Layer 5 of a small transformer language model trained on English Wikipedia (13 layers, counted from 0, width 96).
A neuron's activation on a vector x is GELU(gate . x) times (in . x), where the dot is the dot product.
The model reads these tokens: "\n" "-" " G" "ary" " Ar" "th"

The vector x that enters this layer's MLP at each token. A number n stands for (n - 128) times 0.032.
0 "\n": 137, 78, 180, 120, 94, 127, 75, 90, 105, 141, 141, 123, 107, 182, 165, 160, 191, 157, 143, 135, 136, 117, 127, 168, 78, 130, 110, 180, 97, 247, 114, 101, 105, 103, 158, 187, 107, 131, 146, 116, 122, 130, 127, 162, 83, 148, 198, 106, 153, 168, 126, 191, 102, 143, 130, 83, 131, 144, 142, 105, 129, 145, 141, 124, 110, 142, 110, 139, 79, 115, 104, 136, 150, 127, 150, 129, 127, 135, 146, 146, 162, 115, 126, 106, 129, 156, 136, 118, 163, 135, 151, 164, 149, 123, 142, 114
1 "-": 147, 87, 164, 156, 85, 164, 126, 101, 86, 108, 125, 118, 111, 210, 124, 144, 117, 131, 190, 131, 125, 70, 50, 173, 114, 133, 114, 178, 138, 247, 116, 95, 98, 110, 139, 163, 97, 140, 147, 126, 113, 141, 169, 136, 110, 126, 118, 103, 113, 160, 103, 155, 153, 137, 114, 85, 134, 164, 151, 96, 154, 119, 94, 94, 129, 134, 144, 108, 96, 124, 100, 125, 124, 96, 108, 110, 130, 95, 164, 81, 165, 122, 131, 86, 135, 133, 143, 133, 155, 144, 118, 161, 158, 141, 119, 127
2 " G": 116, 85, 173, 114, 80, 110, 83, 80, 51, 145, 147, 138, 85, 110, 155, 170, 165, 138, 145, 94, 152, 90, 70, 154, 120, 118, 104, 164, 137, 219, 105, 122, 91, 156, 144, 150, 95, 112, 122, 104, 134, 95, 161, 148, 115, 103, 94, 81, 159, 126, 139, 141, 96, 123, 99, 92, 115, 134, 149, 172, 149, 121, 103, 120, 127, 143, 177, 123, 104, 169, 85, 146, 139, 130, 143, 93, 97, 131, 107, 118, 159, 140, 121, 134, 146, 97, 138, 140, 147, 112, 55, 100, 168, 127, 160, 146
3 "ary": 111, 76, 159, 82, 60, 102, 147, 114, 77, 156, 183, 120, 118, 108, 133, 169, 111, 151, 155, 92, 133, 149, 106, 181, 86, 124, 114, 100, 125, 144, 142, 87, 106, 145, 114, 85, 111, 86, 144, 106, 108, 112, 99, 117, 95, 149, 100, 152, 111, 177, 145, 175, 140, 228, 58, 91, 136, 133, 139, 147, 116, 103, 122, 105, 128, 122, 140, 116, 99, 135, 159, 142, 120, 129, 100, 175, 91, 128, 105, 148, 77, 143, 88, 149, 150, 144, 151, 172, 129, 145, 116, 97, 125, 199, 143, 110
4 " Ar": 126, 75, 142, 165, 64, 101, 93, 91, 88, 164, 134, 94, 113, 123, 156, 163, 88, 136, 181, 143, 79, 143, 116, 139, 87, 142, 47, 130, 161, 137, 113, 103, 121, 153, 141, 109, 101, 116, 172, 98, 127, 72, 110, 151, 109, 114, 125, 66, 108, 157, 137, 161, 71, 110, 95, 94, 133, 184, 128, 64, 151, 143, 92, 135, 132, 145, 137, 161, 111, 157, 118, 149, 137, 129, 80, 125, 107, 75, 121, 186, 141, 173, 125, 157, 144, 109, 156, 163, 120, 144, 95, 88, 130, 136, 159, 151
5 "th": 110, 159, 100, 88, 70, 120, 117, 114, 80, 198, 180, 102, 154, 144, 108, 106, 111, 168, 153, 103, 124, 126, 103, 193, 106, 126, 126, 172, 124, 176, 124, 129, 87, 155, 146, 142, 110, 107, 195, 105, 112, 111, 113, 150, 51, 111, 121, 145, 85, 109, 144, 181, 78, 88, 141, 113, 136, 144, 107, 77, 170, 112, 97, 124, 68, 159, 145, 134, 109, 193, 114, 126, 106, 128, 159, 125, 140, 113, 158, 160, 131, 116, 88, 137, 140, 103, 144, 144, 135, 113, 127, 73, 128, 182, 130, 144

Each question shows the input weights of one neuron of the MLP. A number n stands for (n - 128) times 0.0061.

n171 gate: 127, 126, 200, 113, 92, 174, 135, 129, 144, 184, 70, 127, 151, 99, 113, 167, 149, 122, 110, 94, 122, 92, 107, 104, 90, 151, 120, 134, 82, 153, 104, 149, 107, 125, 149, 57, 90, 135, 142, 136, 105, 124, 134, 149, 130, 102, 98, 168, 164, 91, 108, 97, 103, 105, 157, 122, 109, 70, 122, 132, 150, 153, 71, 129, 169, 139, 94, 148, 155, 105, 137, 118, 75, 111, 153, 147, 158, 94, 143, 137, 96, 145, 110, 119, 127, 151, 58, 84, 102, 126, 170, 142, 124, 116, 150, 133
n171 in: 114, 99, 109, 93, 141, 197, 113, 123, 97, 122, 125, 114, 101, 131, 91, 145, 103, 123, 146, 97, 135, 112, 84, 100, 164, 148, 138, 91, 133, 175, 120, 141, 131, 132, 124, 64, 93, 197, 130, 151, 143, 142, 125, 77, 85, 168, 145, 174, 133, 174, 157, 135, 73, 169, 132, 108, 119, 100, 105, 109, 137, 67, 191, 175, 102, 150, 115, 138, 152, 128, 99, 127, 83, 116, 136, 119, 129, 140, 135, 92, 166, 125, 94, 111, 152, 142, 100, 115, 121, 189, 117, 126, 113, 122, 156, 164
On which token does it fire most? 4 " Ar"

n84 gate: 59, 94, 134, 77, 111, 127, 191, 138, 180, 135, 169, 149, 171, 102, 112, 106, 126, 135, 94, 165, 89, 111, 123, 168, 114, 85, 173, 114, 92, 62, 134, 166, 73, 134, 168, 197, 134, 106, 161, 164, 186, 167, 169, 92, 104, 129, 179, 107, 109, 106, 137, 181, 135, 71, 147, 86, 172, 171, 143, 153, 148, 125, 153, 102, 139, 190, 121, 151, 179, 148, 141, 159, 140, 163, 174, 92, 97, 130, 138, 138, 107, 165, 108, 157, 170, 141, 145, 114, 140, 177, 136, 148, 109, 128, 113, 90
n84 in: 137, 66, 81, 138, 121, 118, 123, 148, 146, 92, 198, 114, 150, 124, 102, 80, 62, 125, 162, 94, 150, 181, 116, 175, 132, 94, 149, 115, 141, 125, 136, 96, 119, 131, 153, 174, 167, 180, 122, 157, 134, 134, 137, 24, 137, 112, 127, 92, 78, 111, 160, 156, 117, 125, 148, 94, 138, 141, 117, 156, 128, 120, 117, 145, 89, 114, 124, 72, 127, 97, 124, 103, 121, 111, 127, 94, 138, 92, 138, 102, 97, 122, 112, 149, 140, 145, 156, 182, 190, 115, 56, 142, 102, 122, 142, 155
On which token does it fire most? 5 "th"

n126 gate: 162, 155, 108, 125, 131, 133, 183, 90, 107, 30, 153, 161, 118, 119, 127, 131, 122, 142, 95, 84, 99, 172, 143, 110, 148, 84, 117, 119, 102, 156, 80, 140, 147, 131, 136, 144, 86, 149, 119, 141, 149, 85, 151, 164, 87, 110, 73, 135, 159, 151, 153, 145, 109, 79, 122, 119, 146, 64, 123, 163, 111, 137, 158, 136, 118, 104, 93, 120, 144, 112, 159, 176, 154, 150, 73, 124, 98, 115, 163, 104, 119, 105, 164, 105, 111, 80, 117, 128, 60, 160, 135, 122, 127, 123, 95, 96
n126 in: 119, 166, 124, 117, 177, 176, 113, 130, 82, 65, 111, 109, 98, 135, 109, 154, 126, 165, 127, 76, 102, 168, 136, 112, 178, 58, 145, 163, 52, 185, 106, 153, 115, 166, 148, 173, 109, 123, 109, 172, 113, 138, 153, 154, 74, 121, 76, 117, 146, 159, 124, 133, 122, 107, 141, 121, 153, 97, 150, 171, 147, 150, 117, 140, 105, 117, 110, 141, 102, 105, 105, 79, 107, 123, 124, 81, 153, 151, 104, 94, 126, 163, 147, 134, 117, 102, 56, 135, 93, 156, 113, 91, 163, 110, 117, 143
On which token does it fire most? 3 "ary"

n63 gate: 126, 106, 124, 116, 161, 151, 186, 158, 131, 167, 177, 79, 98, 118, 157, 167, 126, 137, 92, 188, 183, 122, 105, 186, 153, 123, 113, 124, 80, 165, 114, 133, 163, 99, 57, 126, 109, 103, 132, 136, 141, 119, 165, 102, 90, 190, 148, 132, 157, 110, 118, 131, 158, 100, 79, 105, 104, 175, 137, 119, 98, 88, 102, 152, 100, 143, 136, 138, 170, 168, 161, 133, 155, 142, 120, 143, 162, 113, 130, 162, 108, 108, 163, 119, 160, 143, 71, 122, 102, 144, 94, 98, 121, 141, 115, 149
n63 in: 150, 176, 167, 106, 87, 129, 117, 147, 100, 135, 159, 110, 96, 89, 160, 134, 136, 120, 79, 137, 140, 142, 122, 104, 138, 173, 64, 135, 137, 153, 117, 130, 140, 92, 140, 70, 94, 142, 135, 185, 111, 146, 155, 85, 107, 92, 141, 130, 139, 134, 102, 158, 118, 133, 121, 122, 100, 163, 155, 119, 73, 97, 96, 158, 115, 161, 124, 160, 166, 124, 118, 147, 166, 152, 126, 185, 125, 85, 183, 161, 132, 147, 142, 118, 126, 158, 115, 131, 122, 87, 91, 130, 115, 152, 131, 115
On which token does it fire most, and how strongly? 3 "ary", at about 3.3

n68 gate: 143, 178, 141, 111, 159, 97, 90, 119, 115, 157, 140, 178, 88, 77, 115, 128, 86, 124, 154, 169, 145, 155, 156, 74, 178, 155, 97, 122, 114, 123, 110, 137, 144, 126, 151, 150, 141, 124, 159, 94, 204, 155, 127, 170, 74, 95, 73, 144, 107, 118, 109, 115, 170, 125, 142, 87, 151, 94, 169, 150, 48, 136, 133, 154, 134, 139, 163, 154, 134, 112, 126, 153, 148, 105, 150, 136, 75, 60, 128, 179, 90, 145, 129, 107, 103, 134, 158, 164, 113, 151, 122, 107, 95, 155, 135, 150
n68 in: 129, 154, 142, 131, 121, 104, 75, 127, 98, 110, 138, 164, 113, 83, 144, 137, 137, 116, 157, 117, 103, 154, 193, 107, 116, 106, 137, 108, 125, 137, 106, 139, 169, 105, 181, 143, 128, 133, 157, 125, 162, 108, 144, 181, 143, 131, 120, 173, 147, 179, 131, 161, 149, 141, 127, 120, 137, 111, 81, 161, 97, 110, 132, 136, 127, 128, 162, 127, 70, 92, 132, 186, 179, 121, 125, 182, 138, 117, 171, 84, 178, 134, 130, 148, 186, 123, 163, 137, 113, 100, 63, 106, 202, 141, 152, 123
On which token does it fire most, and how strongly? 4 " Ar", at about 1.8

n54 gate: 114, 142, 131, 71, 118, 169, 117, 139, 120, 138, 103, 112, 132, 110, 148, 117, 128, 130, 143, 158, 97, 131, 135, 119, 112, 92, 125, 207, 139, 114, 108, 148, 87, 142, 133, 132, 167, 124, 124, 139, 116, 75, 95, 118, 183, 114, 130, 143, 117, 151, 105, 118, 145, 143, 151, 170, 134, 149, 125, 167, 130, 142, 125, 113, 152, 160, 118, 125, 124, 134, 167, 161, 88, 86, 119, 147, 110, 136, 156, 143, 132, 128, 124, 161, 108, 127, 130, 95, 125, 118, 146, 72, 179, 130, 103, 82
n54 in: 112, 126, 142, 125, 105, 163, 137, 128, 158, 137, 116, 135, 165, 134, 93, 113, 143, 101, 94, 153, 139, 131, 119, 154, 111, 131, 180, 170, 85, 96, 98, 108, 134, 111, 182, 119, 145, 167, 153, 123, 144, 107, 96, 163, 146, 99, 120, 106, 111, 131, 132, 153, 105, 104, 160, 137, 68, 144, 148, 123, 101, 108, 119, 113, 139, 197, 166, 185, 109, 124, 174, 131, 119, 88, 108, 110, 132, 90, 87, 170, 119, 110, 141, 166, 163, 127, 160, 111, 152, 99, 118, 131, 169, 180, 133, 96
On which token does it fire most? 5 "th"

n142 gate: 190, 147, 97, 133, 113, 112, 80, 99, 111, 106, 136, 131, 167, 115, 137, 102, 80, 93, 133, 100, 149, 99, 136, 130, 135, 118, 176, 125, 177, 69, 112, 127, 91, 95, 117, 166, 101, 178, 164, 114, 130, 116, 102, 122, 103, 127, 122, 120, 170, 156, 128, 101, 150, 106, 105, 145, 178, 144, 170, 169, 118, 134, 118, 128, 89, 150, 114, 154, 162, 135, 160, 150, 122, 121, 134, 129, 136, 154, 151, 27, 69, 128, 142, 130, 127, 78, 129, 102, 114, 145, 151, 125, 139, 117, 158, 169
n142 in: 138, 157, 109, 81, 87, 165, 122, 96, 119, 155, 195, 90, 131, 140, 139, 152, 142, 87, 135, 133, 110, 182, 154, 109, 105, 139, 153, 92, 150, 101, 123, 95, 148, 67, 139, 163, 157, 111, 102, 146, 133, 84, 102, 60, 89, 101, 128, 133, 141, 113, 114, 90, 171, 113, 137, 176, 97, 135, 168, 108, 138, 169, 114, 129, 187, 77, 179, 127, 119, 162, 104, 134, 166, 77, 135, 96, 96, 172, 91, 127, 107, 110, 124, 111, 77, 164, 109, 156, 125, 103, 193, 134, 153, 103, 133, 116
On which token does it fire most, and how strongly? 1 "-", at about 0.3

n8 gate: 106, 72, 134, 109, 103, 162, 149, 192, 173, 118, 148, 96, 137, 123, 156, 134, 88, 76, 101, 127, 157, 71, 150, 133, 107, 141, 151, 144, 180, 96, 62, 131, 116, 119, 140, 126, 124, 173, 173, 102, 107, 102, 111, 130, 117, 80, 159, 108, 120, 129, 116, 106, 112, 89, 162, 132, 167, 102, 125, 134, 119, 190, 133, 186, 137, 102, 150, 176, 116, 192, 124, 147, 125, 151, 144, 115, 124, 118, 153, 119, 137, 63, 154, 124, 114, 118, 129, 129, 81, 110, 156, 162, 161, 162, 107, 133
n8 in: 148, 117, 116, 159, 212, 156, 98, 89, 83, 175, 174, 120, 128, 160, 138, 158, 126, 174, 137, 117, 181, 162, 70, 135, 145, 152, 135, 116, 92, 106, 84, 158, 137, 173, 128, 146, 175, 142, 169, 128, 160, 53, 93, 136, 165, 117, 141, 184, 116, 158, 102, 133, 169, 97, 124, 140, 118, 173, 91, 88, 92, 147, 147, 117, 122, 65, 156, 99, 133, 152, 115, 132, 160, 93, 91, 56, 104, 133, 146, 81, 126, 96, 83, 111, 71, 96, 149, 194, 144, 151, 113, 100, 176, 127, 144, 152
On which token does it fire most, and how strongly? 5 "th", at about 1.3

n114 gate: 110, 177, 152, 149, 173, 60, 107, 122, 115, 157, 132, 140, 126, 125, 173, 108, 136, 139, 98, 149, 71, 119, 128, 123, 120, 48, 120, 71, 169, 177, 134, 128, 90, 105, 173, 127, 184, 127, 85, 139, 173, 142, 102, 96, 166, 135, 160, 114, 110, 152, 97, 134, 119, 100, 134, 114, 120, 207, 130, 145, 167, 124, 91, 106, 145, 131, 111, 99, 149, 106, 104, 179, 144, 130, 124, 111, 144, 139, 95, 101, 113, 137, 134, 170, 135, 118, 83, 128, 106, 138, 142, 96, 138, 149, 158, 177
n114 in: 155, 87, 135, 173, 162, 158, 120, 138, 109, 165, 152, 125, 107, 87, 134, 102, 176, 141, 150, 130, 110, 126, 144, 111, 134, 120, 89, 163, 62, 156, 103, 122, 129, 116, 112, 100, 153, 132, 120, 151, 137, 178, 91, 129, 138, 110, 73, 118, 97, 159, 110, 148, 126, 109, 119, 95, 155, 127, 120, 119, 120, 147, 129, 143, 84, 130, 96, 142, 99, 119, 195, 126, 139, 153, 132, 134, 205, 104, 117, 133, 115, 126, 147, 99, 125, 166, 168, 213, 101, 129, 158, 117, 158, 126, 136, 133
On which token does it fire most, and how strongly? 4 " Ar", at about 1.9